Layer 10 of a small transformer language model trained on English Wikipedia (13 layers, counted from 0, width 128).
A neuron adds its activation times its output weights to the MLP's output. To switch it off is to set its activation to zero at one token and run the rest of the model.
A neuron's activation on a vector x is GELU(weights . x), where the dot is the dot product.

Input weights of the MLP neurons that the questions are about. A number n stands for (n - 500) times 0.0011.
n32: 408 413 406 306 618 690 512 561 554 576 257 298 556 494 315 580 527 564 503 506 426 435 543 388 578 623 628 475 518 352 476 367 515 568 618 655 631 629 458 531 488 380 359 527 432 431 541 613 460 628 528 462 586 506 551 526 414 423 420 516 639 453 620 394 565 485 713 509 366 553 479 614 632 487 434 485 465 515 437 522 601 299 320 662 661 600 515 559 600 407 467 443 607 365 453 625 309 263 658 524 558 395 297 458 613 521 543 497 548 554 616 538 458 531 417 523 652 550 420 586 469 428 385 461 491 467 453 336
n69: 542 396 547 520 325 514 456 528 762 648 522 599 556 472 383 691 431 637 416 442 612 519 456 599 189 570 394 438 539 234 446 689 490 259 216 483 515 525 479 460 532 285 643 623 460 493 672 454 514 637 379 532 377 605 514 455 575 518 540 454 665 368 449 575 581 514 401 559 527 440 450 827 436 401 525 478 479 535 527 409 584 447 670 377 287 594 631 567 214 367 600 429 504 571 602 476 511 611 417 234 511 724 469 471 586 367 608 466 557 558 496 679 564 603 619 531 401 403 444 472 692 636 591 475 247 294 514 253
n93: 525 512 736 608 397 423 583 540 279 371 562 503 376 631 585 712 432 419 555 610 472 583 500 281 506 385 576 572 677 326 548 534 556 512 450 558 568 490 478 471 403 430 602 403 316 474 592 762 494 455 710 271 434 624 405 488 433 575 546 518 491 435 603 491 649 452 543 487 625 461 513 561 385 506 580 373 412 513 405 704 623 672 633 625 587 581 281 443 537 464 612 427 434 609 642 642 529 559 329 546 393 419 441 350 390 590 430 319 593 294 539 485 401 484 478 381 465 637 437 620 379 593 553 506 585 449 305 371
n106: 532 644 513 370 484 455 564 531 409 382 503 454 330 450 513 455 612 396 549 757 497 658 531 318 600 400 417 378 607 337 601 550 361 353 618 488 727 573 397 411 471 463 565 480 543 377 578 343 374 480 623 633 525 533 539 600 537 456 660 559 534 610 396 549 500 598 351 570 361 594 623 517 529 454 506 615 433 484 636 407 551 552 510 497 324 330 461 614 446 433 383 309 494 548 513 325 415 506 569 395 425 527 516 526 668 493 454 345 656 518 444 559 860 563 541 591 513 808 733 420 357 396 532 380 460 419 471 317
n122: 529 461 522 381 692 595 658 423 391 520 455 535 606 627 716 629 618 482 636 597 343 500 590 352 758 414 740 230 533 474 383 594 489 459 625 458 558 544 291 674 489 507 485 386 649 416 311 349 424 548 396 557 657 415 763 465 410 586 336 430 274 447 583 207 399 376 357 511 700 442 598 344 482 461 540 669 457 579 385 164 561 439 421 294 357 449 558 560 695 691 533 555 328 543 521 552 309 429 581 467 415 504 577 761 564 460 483 589 515 682 566 507 525 373 493 588 547 384 504 590 377 536 546 380 552 543 482 724
n311: 575 675 299 554 300 555 639 612 423 494 506 412 527 506 478 582 506 404 366 541 668 484 585 579 531 556 467 484 518 383 485 526 512 509 506 386 435 531 676 541 605 316 616 546 475 378 503 708 430 565 516 617 557 460 351 361 474 389 519 517 488 458 419 459 598 279 462 240 683 517 356 320 518 544 521 574 614 521 588 279 455 381 351 668 602 608 406 430 482 487 518 433 491 610 587 559 543 429 651 512 590 510 311 414 411 531 465 454 380 671 646 497 606 318 587 649 397 328 497 388 578 524 455 580 362 579 614 639
n342: 385 603 444 591 487 435 477 465 542 506 556 450 434 513 447 696 543 529 566 655 525 527 423 423 419 563 385 397 679 360 598 506 535 522 640 336 576 464 551 248 487 321 568 356 274 416 506 532 500 434 440 770 506 530 465 425 522 306 580 316 393 695 617 617 426 507 618 530 500 482 646 660 445 402 513 530 433 503 733 476 538 481 674 382 310 533 394 476 494 266 516 432 401 678 478 581 736 339 516 543 559 562 569 516 736 461 543 652 344 525 428 456 548 567 360 465 442 538 790 619 576 481 354 653 420 548 427 477
n362: 572 542 647 547 607 560 548 580 310 478 571 300 674 419 483 530 497 540 594 567 458 462 449 402 629 572 444 470 570 430 503 363 487 531 686 370 387 635 214 368 584 541 454 426 503 629 545 448 560 621 252 328 415 800 592 384 709 487 596 458 609 477 680 450 503 350 567 602 721 444 437 462 649 648 569 517 337 635 468 454 526 662 582 364 400 537 378 455 319 507 483 487 608 351 399 395 389 380 561 524 470 454 442 699 579 440 616 507 627 487 641 478 335 524 624 526 332 371 582 178 409 487 533 460 510 513 539 418
n367: 540 365 593 310 594 456 588 511 375 403 296 433 643 475 323 270 485 474 414 584 511 786 528 353 463 568 431 368 467 537 530 627 471 458 478 465 676 474 449 391 626 482 669 340 617 504 603 580 605 671 485 536 276 384 632 521 637 363 572 375 441 493 731 591 485 411 581 598 710 603 364 411 177 628 518 623 362 438 648 371 558 529 496 418 448 600 423 669 601 591 309 468 442 515 438 301 474 461 489 43 552 555 440 695 741 737 458 343 422 465 392 504 580 504 641 493 493 611 475 362 379 728 680 647 432 430 572 417

Output weights of the MLP neurons that the questions are about. A number n stands for (n - 500) times 0.002.
n32: 488 626 605 641 325 496 418 567 598 420 731 389 496 526 644 596 425 630 659 469 582 365 336 734 393 514 604 439 504 518 353 508 433 504 557 637 567 460 589 475 492 496 538 586 508 419 531 286 266 273 334 662 241 445 392 655 473 428 416 256 521 562 486 667 422 428 513 634 567 515 597 408 416 544 668 442 344 277 436 503 434 635 544 324 605 412 579 396 179 687 696 694 205 504 625 546 508 684 217 520 751 592 391 353 439 517 412 514 400 541 511 541 528 588 468 340 467 496 524 435 496 680 494 602 682 482 743 790
n69: 283 645 634 396 409 702 616 684 156 713 533 609 675 486 620 343 630 770 828 533 364 422 564 538 532 369 270 668 464 686 446 500 368 568 422 301 214 620 621 714 476 583 625 131 414 607 551 537 530 183 482 509 434 541 465 518 597 452 350 471 479 486 601 736 426 352 747 363 195 541 378 340 343 461 260 660 620 615 687 467 581 256 648 92 555 496 552 557 486 217 500 270 682 595 255 337 606 458 513 213 471 393 495 624 681 289 722 492 472 572 422 500 671 564 339 542 387 513 367 741 588 812 500 530 478 726 530 523
n93: 479 564 441 700 507 402 481 426 512 613 602 705 322 354 346 570 604 768 601 528 506 452 424 653 488 516 510 566 500 553 440 439 435 453 533 404 357 414 544 634 283 595 444 332 550 416 441 246 481 550 308 680 616 627 526 574 542 352 480 562 516 458 256 348 295 536 575 429 486 534 480 523 560 525 447 652 614 485 715 428 460 556 534 619 516 397 585 565 565 657 434 297 661 461 529 378 275 582 748 558 718 646 445 571 583 442 406 423 514 698 514 388 619 429 493 660 307 362 341 294 555 433 420 529 383 422 589 547
n106: 508 445 526 731 437 566 464 368 749 508 407 529 818 579 563 527 319 661 672 511 583 187 515 298 644 617 516 500 598 443 233 562 591 422 436 553 268 485 388 496 582 659 532 488 687 488 718 583 471 533 238 593 255 507 576 621 623 807 481 289 626 500 691 692 418 459 517 396 587 360 680 650 284 592 338 753 548 368 406 605 488 492 364 536 448 481 583 383 709 500 615 784 570 315 562 352 584 515 588 454 252 444 635 263 407 387 372 472 321 291 560 618 381 396 356 524 492 400 493 270 525 461 459 500 526 443 540 602
n122: 611 553 775 563 387 484 391 456 346 571 643 587 447 576 651 332 536 365 366 549 522 414 353 468 461 362 541 387 459 626 441 653 386 622 292 582 242 448 546 448 497 503 352 424 523 571 642 516 415 486 364 628 569 351 406 575 545 552 632 537 566 513 356 696 497 452 303 414 560 532 638 636 459 513 531 484 388 389 458 532 484 627 432 212 470 420 636 376 627 491 436 680 361 562 594 509 337 485 471 432 661 639 405 665 444 449 477 406 435 714 545 552 494 414 630 494 685 551 546 491 663 494 538 604 560 600 602 293
n311: 576 292 444 438 611 455 421 527 353 696 468 513 397 476 699 534 507 425 695 522 497 472 296 468 540 358 503 703 418 476 367 442 371 607 467 442 511 395 545 497 377 626 645 406 591 760 350 420 552 389 378 435 464 456 557 455 358 497 348 448 592 475 611 440 421 401 616 667 515 542 534 514 419 637 544 396 433 560 573 487 500 521 397 985 435 480 364 400 574 547 436 219 515 533 229 503 683 426 345 522 526 766 671 398 483 453 440 541 693 298 605 484 402 477 247 553 603 660 516 798 571 571 551 412 699 536 513 534
n342: 419 521 371 408 474 452 436 493 239 446 473 651 383 700 381 610 677 561 449 642 659 496 476 230 615 572 518 477 636 471 365 371 741 456 486 407 504 626 578 507 616 607 398 560 352 511 439 366 600 718 407 346 454 483 375 372 638 636 395 659 500 508 579 474 618 457 676 559 609 410 507 373 711 685 573 673 647 540 461 452 529 194 416 150 535 648 507 564 708 322 615 599 379 461 410 469 346 507 562 560 856 390 400 492 596 513 390 249 382 558 609 399 441 528 635 708 452 301 368 608 456 362 583 416 571 606 335 496
n362: 674 309 495 190 540 437 456 496 597 418 377 659 378 612 338 461 267 655 619 569 661 460 339 582 376 352 492 463 393 702 429 538 380 587 561 679 601 555 632 469 538 462 431 624 525 342 410 383 365 416 653 455 430 413 377 279 443 331 523 534 504 541 546 476 595 405 605 394 702 549 818 441 277 645 559 662 610 558 511 460 413 620 796 245 564 640 397 469 496 515 733 363 365 325 347 395 342 400 578 688 112 537 526 456 653 443 577 626 418 457 694 449 583 639 657 345 742 270 599 664 500 700 673 402 622 481 552 314
n367: 520 433 757 429 486 618 478 472 604 430 682 522 722 266 419 425 335 666 703 583 483 669 236 339 215 913 448 485 524 723 279 394 366 671 482 665 791 444 403 334 760 743 578 337 621 401 456 582 223 531 490 364 455 718 463 538 347 426 309 480 703 500 676 627 417 578 193 369 591 539 481 702 487 622 486 530 393 275 879 346 377 426 694 427 451 486 500 376 485 569 672 464 727 580 210 432 670 624 143 213 474 500 839 395 694 564 563 483 391 505 354 565 383 414 206 500 509 667 627 474 536 528 471 446 381 207 536 856

Each question names a token from some text and the token that comes next. It shows the vector x that enters the MLP there. A number n stands for (n - 500) times 0.012.

Then comes g, the gradient of the next token's log-probability with respect to the MLP's output, scaled to length 1. A neuron's effect is roughly proportional to its activation times (output weights . g). A number n stands for (n - 500) times 0.0007.

"bor", then "ing"
x: 428 517 592 527 562 480 440 418 599 569 491 543 501 606 597 401 445 392 534 408 422 367 548 442 481 599 445 523 620 495 504 437 619 533 410 502 380 523 454 389 428 581 471 452 591 346 489 580 437 545 492 518 508 610 655 399 574 445 461 541 481 574 311 533 452 515 616 450 648 571 629 476 377 527 463 531 552 462 464 419 570 456 543 684 595 406 601 354 564 519 648 379 355 494 478 504 529 590 424 538 477 422 652 502 614 532 400 497 575 345 463 541 334 682 425 502 488 398 539 481 397 494 469 532 558 551 500 503
g: 715 433 480 345 369 492 557 253 452 632 437 710 550 454 515 640 607 408 418 351 488 404 464 435 483 642 675 398 522 555 406 341 776 532 438 612 608 300 703 547 711 452 166 522 493 155 551 616 491 382 410 562 568 594 431 401 641 516 443 493 432 375 494 650 571 415 720 451 549 529 451 567 609 543 509 379 681 531 347 664 588 755 540 492 428 545 396 496 441 282 384 589 407 555 504 368 408 362 657 534 805 373 517 513 268 649 360 257 513 514 589 542 788 553 645 465 291 370 463 517 453 599 498 595 521 587 180 630
Switching off which neuron hurts the next token most? n342

" Ja", then "va"
x: 514 486 331 591 572 544 251 609 573 515 471 494 450 620 399 427 473 551 410 508 464 489 452 505 445 518 526 457 412 534 496 564 578 635 398 559 597 630 449 489 439 594 557 459 604 474 310 615 508 459 364 506 551 503 462 374 583 429 532 659 437 522 371 507 447 512 527 508 562 640 628 533 511 602 648 521 440 507 352 422 512 420 456 711 383 475 567 534 579 596 425 405 502 454 351 528 457 553 475 477 568 368 532 613 516 573 431 334 496 369 452 422 407 648 496 568 470 539 570 520 426 509 493 505 503 517 588 525
g: 624 504 567 506 422 563 489 682 343 466 641 625 747 570 482 555 360 576 445 584 227 506 578 344 491 613 447 678 279 596 571 397 525 472 490 278 495 430 433 571 640 585 791 389 519 461 461 672 851 525 546 375 552 242 520 510 652 415 614 370 513 424 561 545 543 246 405 600 598 277 308 545 223 509 420 422 514 606 758 548 515 603 359 488 605 272 593 348 776 590 537 648 505 421 332 537 343 455 431 629 448 646 287 514 655 536 394 439 440 368 476 500 343 464 686 609 379 493 614 563 491 380 555 779 311 450 464 305
Switching off which neuron hurts the next token most? n367

" their", then " 2016"
x: 617 536 460 558 542 441 332 589 479 498 487 620 382 660 532 429 543 433 475 391 522 462 501 455 540 501 590 621 393 463 429 470 484 524 398 443 530 597 492 567 409 549 626 550 439 391 461 531 437 428 310 553 572 456 577 493 520 546 606 594 494 476 414 453 494 517 496 471 684 549 597 512 482 669 614 482 476 424 423 460 418 426 488 796 522 571 579 452 509 521 462 198 478 447 456 503 503 498 493 541 465 505 477 561 482 582 496 455 483 381 502 432 298 648 379 565 482 504 497 494 581 513 491 492 568 549 522 553
g: 502 417 701 659 660 699 716 349 537 448 429 673 516 357 556 455 503 559 624 565 530 543 431 457 577 308 342 324 310 467 556 582 534 494 384 557 477 537 617 689 524 641 727 587 460 456 744 303 541 576 518 254 383 731 382 478 571 496 307 586 373 459 544 367 713 762 533 462 388 348 428 423 453 515 382 430 495 805 549 516 661 612 248 597 584 389 394 588 629 545 613 417 414 578 299 306 650 563 458 543 415 678 573 565 580 258 326 455 549 470 610 391 585 579 464 312 571 552 319 436 284 477 354 518 474 330 738 202
Switching off which neuron hurts the next token most? n311

" just", then " one"
x: 605 590 435 571 574 512 326 533 377 636 488 518 400 560 521 425 493 379 406 457 505 393 491 452 440 371 513 592 510 455 533 506 524 543 448 457 464 680 412 516 472 551 528 504 559 455 477 510 458 517 310 495 582 567 527 450 485 480 570 518 409 587 316 487 441 566 567 429 801 606 513 608 553 435 547 491 537 435 459 579 438 483 575 621 544 554 614 432 589 420 637 251 492 368 512 555 389 465 453 467 443 530 594 451 539 647 408 442 632 456 535 375 367 578 433 517 500 532 588 503 497 532 531 494 447 474 584 539
g: 497 441 570 384 399 526 442 483 645 580 614 562 389 308 663 447 621 470 474 347 345 640 404 301 427 367 506 482 513 595 379 397 398 424 336 517 522 648 556 483 543 361 598 335 506 663 699 489 683 511 415 603 711 629 157 478 721 710 574 473 671 429 687 239 423 623 397 647 538 414 467 290 390 573 468 453 619 558 564 752 532 359 761 611 447 176 438 373 389 312 556 387 349 387 473 261 572 572 251 520 354 459 610 576 656 537 439 566 704 606 538 546 500 599 510 342 780 527 394 575 335 577 546 585 636 534 669 417
Switching off which neuron hurts the next token most? n362

" announced", then " in"
x: 548 575 515 574 528 515 450 573 576 514 474 535 486 568 505 339 441 343 483 539 522 446 526 501 423 402 576 538 499 425 461 577 496 582 379 434 405 691 436 552 349 560 496 509 474 539 510 427 387 480 272 456 633 488 580 455 520 465 517 574 553 594 391 457 498 633 658 481 629 544 522 393 527 549 565 535 488 449 494 583 460 434 522 723 565 533 607 431 543 463 715 345 369 411 504 479 402 505 519 578 407 458 620 491 555 475 415 495 529 380 493 416 393 620 497 610 510 600 579 326 471 411 495 581 498 497 429 497
g: 534 615 583 482 367 423 392 365 494 453 286 312 573 370 426 703 641 470 437 486 589 489 512 422 584 426 329 698 541 608 543 534 685 592 526 586 435 483 384 535 419 473 571 590 335 537 494 480 342 583 606 572 342 783 451 531 576 491 590 328 665 484 501 514 717 679 733 513 677 497 272 480 574 553 521 474 516 801 295 255 498 359 370 645 584 363 491 697 478 691 409 365 520 477 483 705 663 570 599 648 568 574 338 340 485 196 228 579 587 492 504 694 442 335 361 555 577 274 410 622 516 220 229 637 416 422 626 429
Which neuron, switched off, raises the next token's probability most? n362

" Anim", then "ate"
x: 479 477 328 683 491 659 369 523 476 501 555 570 523 691 517 493 552 422 454 391 520 322 565 577 524 545 445 482 391 474 461 566 525 546 402 469 484 596 382 459 455 568 523 525 542 422 337 530 352 415 455 472 591 401 516 404 620 443 558 478 492 494 471 406 497 547 544 511 552 663 616 458 491 526 552 473 438 550 492 491 466 470 498 693 508 478 489 567 611 609 478 344 424 348 377 495 514 487 444 548 650 346 694 535 608 493 512 516 569 436 330 448 367 616 486 500 478 536 589 517 447 482 470 558 588 471 508 637
g: 572 376 416 594 427 506 511 554 629 496 503 510 553 505 551 306 361 544 351 604 290 524 498 305 661 125 344 480 470 502 318 501 511 493 350 604 487 357 330 312 623 228 678 294 567 505 555 400 532 572 573 808 589 659 555 319 393 511 486 418 412 496 459 699 474 529 426 615 552 598 418 406 314 565 470 432 705 685 522 750 654 529 617 508 558 684 682 412 398 748 549 709 443 435 618 648 178 608 421 464 393 532 584 381 684 452 465 504 526 476 454 748 238 604 501 297 498 569 589 645 430 592 606 422 597 516 471 239
Which neuron, switched off, raises the next token's probability most? n362

"\n\n", then "="
x: 599 450 399 595 383 502 293 587 500 661 413 598 484 591 529 307 562 375 409 546 543 387 448 474 433 473 535 579 539 422 416 427 452 548 437 435 488 609 438 480 430 578 520 521 569 474 457 554 495 468 437 537 496 459 645 432 559 462 466 625 623 526 429 585 399 605 493 591 630 504 558 464 524 570 553 573 408 552 513 495 456 354 541 751 369 442 520 462 659 503 567 230 412 463 467 483 537 477 521 516 576 594 569 594 520 593 457 476 484 487 431 366 448 590 480 489 526 517 490 522 442 521 503 485 458 465 574 483
g: 393 246 592 461 318 369 770 433 579 465 533 359 623 244 394 417 315 431 429 536 478 374 333 600 429 663 493 644 484 540 287 501 516 657 644 407 530 308 426 591 596 547 590 569 408 416 589 517 298 341 530 475 445 551 569 349 608 421 381 457 709 543 583 551 538 543 294 509 631 365 420 635 282 813 567 700 508 646 683 645 614 538 617 715 704 522 489 163 437 584 549 558 619 554 323 382 502 465 493 603 547 532 512 498 488 565 375 677 549 346 400 465 593 794 518 450 127 379 451 488 540 530 640 262 462 653 473 620
Which two neurons, each switched off alone, lower its probability most, in order? n367, n106

" census", then "."
x: 545 542 518 503 526 689 423 430 553 503 402 549 454 605 476 472 483 525 469 423 584 467 547 514 558 555 523 577 489 473 365 427 559 536 336 443 434 507 506 552 337 570 480 578 500 472 314 441 443 469 360 494 572 565 426 372 532 437 473 662 516 547 285 402 400 615 539 449 655 659 560 556 471 677 530 391 590 454 456 465 483 417 465 763 457 556 415 328 629 578 567 430 417 421 546 611 459 431 477 584 538 477 578 513 554 612 403 515 409 436 511 455 566 529 460 600 477 566 559 424 500 422 470 576 533 558 503 479
g: 443 575 527 606 582 321 633 229 575 604 447 496 368 657 473 408 455 673 368 493 500 486 664 467 366 445 322 347 649 578 510 549 525 607 318 476 483 439 230 410 703 513 237 630 751 709 301 129 430 487 366 537 769 571 612 467 700 331 429 506 454 569 431 584 719 463 418 637 389 656 328 456 369 362 434 508 367 601 325 523 521 544 729 419 443 294 563 540 683 536 575 598 488 556 414 600 752 575 409 489 264 555 421 308 415 591 538 584 319 404 462 670 658 576 425 289 479 565 606 648 581 433 547 516 696 578 572 496
Switching off which neuron hurts the next token most? n32

" qu", then "ite"
x: 561 551 404 591 588 550 366 422 559 547 481 605 464 739 589 379 545 369 542 471 423 391 495 420 427 540 627 515 496 495 466 401 511 638 390 544 525 685 400 493 501 491 407 443 446 501 444 507 416 582 313 482 606 481 646 335 568 475 522 519 482 597 350 464 356 504 606 370 627 610 556 650 526 562 549 610 409 519 449 524 454 453 463 542 536 453 522 464 522 442 587 376 361 383 510 615 533 442 497 406 606 466 607 638 559 536 425 423 567 478 401 467 455 541 450 552 478 498 615 483 427 515 564 453 491 465 527 479
g: 548 600 506 438 260 570 487 579 462 505 743 419 628 359 437 492 552 388 562 432 521 411 381 471 735 339 465 674 498 455 631 349 422 677 468 502 475 755 733 230 480 635 509 269 328 223 519 424 532 587 590 462 559 379 436 552 406 422 567 535 524 485 457 738 821 318 638 417 521 557 329 515 477 522 523 323 495 373 400 459 720 515 292 620 596 456 691 570 495 426 568 619 471 457 769 457 639 459 442 611 296 578 541 463 782 528 297 526 407 521 532 537 424 790 347 386 311 373 499 538 568 343 454 515 630 728 553 203
Which two neurons, each switched off alone, lower its probability most, in order? n122, n32

"\n\n", then "Professional"
x: 572 436 389 580 418 517 280 599 505 676 471 599 488 606 507 299 537 360 406 523 574 413 436 474 418 489 562 555 532 433 490 500 398 518 430 443 503 612 452 479 436 579 534 461 566 480 490 537 455 481 432 580 517 485 663 430 585 450 475 608 611 554 397 554 366 625 503 600 654 497 565 454 545 545 539 551 419 552 511 519 462 376 586 668 344 409 521 431 654 472 569 218 480 459 453 483 550 457 477 481 577 601 579 543 489 574 469 526 483 471 409 373 442 623 483 473 526 514 469 516 468 492 486 471 460 530 615 490
g: 438 414 655 534 508 405 554 596 283 506 449 587 752 663 704 544 513 694 620 543 610 369 633 487 609 453 539 342 406 237 615 219 430 421 303 406 318 620 295 639 237 510 542 394 463 592 553 332 583 242 532 697 428 520 416 579 441 542 323 650 584 456 305 634 556 424 535 561 562 723 552 525 484 308 298 446 632 530 508 339 524 606 521 352 438 659 411 690 407 478 542 332 573 619 405 657 277 577 664 354 556 350 401 540 690 484 463 368 791 476 607 432 477 543 644 578 597 474 360 549 524 751 201 566 447 521 624 447
Switching off which neuron hurts the next token most? n69

" He", then "avi"
x: 663 490 398 599 453 481 427 550 499 555 495 575 446 605 464 435 540 441 487 508 347 361 583 483 425 478 598 600 523 571 494 458 515 569 446 500 515 548 459 568 354 589 603 440 504 498 414 511 424 455 326 452 531 486 572 399 538 448 459 621 459 528 361 586 446 619 556 456 632 507 494 535 464 446 630 480 444 476 409 513 472 352 463 770 460 587 678 451 507 575 506 275 418 404 569 568 463 517 522 533 622 504 556 518 449 522 391 342 552 438 481 438 359 608 543 610 456 595 564 464 441 577 584 431 435 548 566 490
g: 546 506 388 843 652 402 355 562 569 487 500 488 663 578 291 212 547 435 400 409 561 259 595 568 382 676 565 308 454 540 378 524 525 599 401 531 698 501 496 258 877 597 243 485 566 539 272 546 521 481 476 486 633 651 666 492 423 556 692 409 469 482 402 479 438 560 461 429 335 353 415 690 723 438 684 494 562 573 461 517 676 543 664 433 370 480 752 682 539 399 248 643 474 257 503 501 661 323 432 333 620 511 558 649 363 443 394 334 566 585 378 597 532 206 469 524 401 417 576 522 567 575 434 659 517 498 611 356
Which two neurons, each switched off alone, lower its probability most, in order? n362, n69

" mo", then "ody"
x: 609 477 223 545 481 466 212 456 497 493 504 589 400 671 431 440 479 415 432 523 431 502 496 553 523 576 626 500 476 581 520 578 598 580 419 507 524 506 482 467 501 521 494 456 419 495 413 598 486 475 265 587 627 432 612 352 548 394 461 551 487 608 414 529 395 546 435 493 599 589 645 583 434 534 573 535 495 481 418 503 417 505 501 680 473 453 493 479 612 480 478 353 443 473 436 539 489 458 512 490 496 434 580 657 545 640 522 490 568 460 463 523 429 600 448 577 445 507 541 534 456 407 491 415 525 668 443 569
g: 388 638 554 456 531 393 481 583 433 499 565 572 497 731 589 529 629 468 600 259 487 648 370 445 697 529 469 440 551 342 787 727 394 182 284 233 674 746 465 683 598 335 509 558 464 610 536 414 429 505 680 617 633 382 451 392 438 519 410 544 639 736 459 544 594 164 367 532 725 486 532 519 411 488 268 629 549 417 524 510 525 443 468 410 492 563 622 388 570 449 378 642 497 245 526 344 398 576 432 559 464 286 536 539 627 428 580 243 392 652 428 383 331 477 701 562 598 538 562 504 431 575 514 688 662 174 564 364
Which two neurons, each switched off alone, lower its probability most, in order? n342, n122

" Me", then "iji"
x: 588 492 354 633 588 590 353 563 527 553 587 529 516 588 473 414 483 317 457 510 504 490 555 591 557 481 543 468 449 537 375 519 499 573 397 529 535 569 534 453 470 625 515 515 601 482 423 623 447 502 403 419 614 483 570 358 659 415 445 646 426 447 414 541 488 557 512 467 585 618 625 595 548 489 585 491 502 390 382 477 496 394 445 661 375 480 530 460 541 574 487 256 408 446 417 488 480 564 481 507 413 381 572 613 623 526 424 430 482 447 381 464 433 580 521 487 420 601 598 456 352 490 525 482 461 580 593 533
g: 532 558 708 661 557 483 624 545 388 634 348 633 607 399 704 325 239 425 536 484 758 364 426 583 212 423 369 524 630 479 381 398 542 389 441 576 556 474 520 741 382 702 409 610 560 567 684 684 689 231 292 496 554 611 608 502 691 540 261 453 365 425 597 589 387 569 599 525 274 443 648 521 655 492 485 661 582 465 460 825 542 570 356 446 505 432 645 564 467 449 535 490 579 398 587 328 442 590 450 548 578 598 519 262 377 591 351 352 557 366 514 482 661 312 331 253 631 464 503 318 410 655 479 350 328 360 671 535
Switching off which neuron hurts the next token most? n106

" dep", then "ression"
x: 561 477 367 619 499 461 333 496 444 564 426 601 501 665 535 449 531 486 569 384 466 577 484 534 527 628 564 454 485 414 466 455 657 493 395 519 517 537 471 639 485 541 474 659 479 542 386 395 401 452 327 499 595 446 564 398 502 466 582 622 477 492 318 547 365 615 579 504 615 540 585 629 489 601 552 548 505 460 497 568 313 428 518 566 540 410 561 457 566 476 568 353 417 424 405 551 583 438 634 497 448 439 692 615 491 459 451 459 535 413 436 400 337 525 436 650 461 380 556 597 516 511 517 490 467 452 466 541
g: 431 369 324 660 517 548 433 626 558 560 513 673 509 525 657 366 742 459 335 422 486 409 408 517 553 538 522 494 500 676 339 625 573 360 635 345 827 360 513 575 537 543 432 374 424 452 479 471 523 263 468 749 415 324 589 652 436 516 328 597 297 436 580 639 670 535 442 612 462 563 615 254 227 454 591 381 484 421 369 660 484 611 445 436 747 585 453 427 695 400 493 626 604 603 500 435 467 565 620 424 546 365 737 557 695 503 444 303 350 553 712 388 437 552 495 272 413 533 395 487 790 206 366 815 322 396 494 510
Switching off which neuron hurts the next token most? n122

"ate", then " are"
x: 477 488 372 609 490 584 405 454 558 562 612 604 462 604 461 471 534 423 434 569 390 274 538 569 391 526 572 554 462 542 484 504 401 387 495 436 400 547 499 516 427 586 542 541 532 421 314 588 446 573 509 539 468 451 530 408 542 428 518 564 542 573 384 494 511 461 525 387 533 594 592 525 487 549 526 459 612 458 403 460 531 524 464 745 446 421 475 406 543 625 597 320 542 516 559 504 477 646 523 481 515 455 720 467 544 513 575 550 418 284 407 468 391 608 536 524 392 421 500 526 454 356 463 624 497 569 511 696
g: 576 741 472 359 449 324 405 344 459 615 487 402 241 574 311 410 444 484 415 241 821 520 412 581 571 502 554 645 653 424 597 504 510 649 689 291 477 364 459 683 450 788 657 739 388 414 354 543 420 358 429 455 370 437 555 395 527 572 294 633 548 420 739 744 698 500 448 565 465 498 396 413 543 320 546 553 538 345 460 491 630 674 637 530 515 667 501 360 521 488 576 500 520 541 704 470 436 287 415 567 366 621 213 470 445 687 578 682 519 360 593 456 293 411 337 530 413 381 452 634 622 490 746 252 541 539 552 615
Switching off which neuron hurts the next token most? n311

"over", then "ished"
x: 389 626 444 617 544 522 338 437 482 673 510 542 461 491 525 386 364 409 578 461 494 474 535 461 399 566 505 512 571 486 491 542 641 544 527 592 417 595 392 487 374 521 459 516 504 408 506 502 428 548 459 445 589 579 584 489 514 444 580 503 520 577 324 546 404 503 626 420 640 608 606 537 445 536 499 531 466 408 625 486 455 471 585 585 494 408 532 556 580 468 674 343 444 494 508 477 419 518 408 422 561 438 736 515 449 451 469 507 347 407 413 491 338 717 401 500 473 475 554 482 546 496 435 657 456 452 534 593
g: 578 483 685 420 441 530 545 344 584 295 467 611 526 438 399 460 434 542 508 596 321 760 513 276 497 464 539 286 414 573 444 400 426 622 511 721 713 714 410 880 539 548 617 680 354 498 623 613 448 504 505 614 434 463 616 534 590 656 575 314 397 539 253 451 521 230 473 448 445 728 546 313 643 732 574 635 660 738 418 504 291 627 450 425 605 445 555 448 312 477 470 577 437 445 705 449 427 647 412 347 742 519 529 572 357 216 432 265 391 407 445 469 540 524 320 355 355 523 496 467 374 509 530 401 425 570 775 602
Switching off which neuron hurts the next token most? n342

"se", then "i"
x: 522 507 299 559 557 600 245 472 579 485 500 577 453 543 476 523 525 462 517 519 454 488 467 616 472 621 579 595 554 542 421 579 550 544 462 396 509 551 491 501 466 644 493 567 511 505 547 637 481 510 431 530 592 559 486 400 559 398 528 652 451 419 324 423 401 506 558 445 566 636 574 482 563 532 576 561 517 534 433 657 475 458 337 552 425 496 598 492 609 588 528 242 496 606 405 534 459 606 389 486 485 421 593 512 455 485 411 389 357 270 335 517 535 541 521 521 449 488 509 484 442 498 390 481 505 585 620 476
g: 365 522 466 389 389 430 481 541 561 574 395 857 727 539 642 428 469 501 519 286 606 386 407 256 408 509 693 542 471 631 278 555 494 576 494 420 651 532 661 535 590 645 179 570 602 481 408 635 420 603 468 355 512 400 719 419 623 494 176 405 551 392 413 431 473 533 678 210 392 400 691 531 546 385 708 673 504 440 367 610 615 502 477 489 550 526 733 528 573 459 540 672 265 356 530 486 314 622 692 530 619 699 690 400 607 514 465 382 615 309 375 480 536 551 460 400 455 329 304 328 342 545 460 414 612 440 708 682
Which neuron, switched off, raises the next token's probability most? n106

" a", then " Ja"
x: 684 499 553 607 564 457 360 481 491 568 429 612 444 590 453 408 467 457 503 423 470 557 513 445 548 574 592 556 471 555 456 435 473 645 363 480 523 583 455 450 530 622 567 455 495 432 438 554 525 501 397 420 547 518 505 429 525 431 493 476 471 492 447 432 451 544 562 442 643 643 530 556 452 630 591 465 485 456 491 481 409 483 519 855 503 566 561 435 464 484 503 178 463 455 457 426 449 428 427 472 532 500 497 497 565 684 397 430 479 334 518 372 429 585 516 538 513 528 555 444 530 512 518 535 525 488 542 621
g: 407 305 565 560 611 445 759 650 638 499 288 499 547 429 389 414 807 427 601 621 396 538 371 632 550 469 493 708 515 396 707 657 309 338 576 541 487 655 287 461 484 491 620 537 437 662 601 459 650 525 299 526 465 517 511 385 488 387 538 639 318 479 506 399 565 270 549 579 332 363 636 595 483 493 414 581 433 585 700 566 598 489 343 673 472 358 287 611 551 630 461 423 449 539 227 291 398 718 293 368 455 663 517 392 449 557 551 376 582 593 466 609 539 455 636 238 554 546 282 578 160 406 725 777 642 440 513 509
Which neuron, switched off, raises the next token's probability most? n367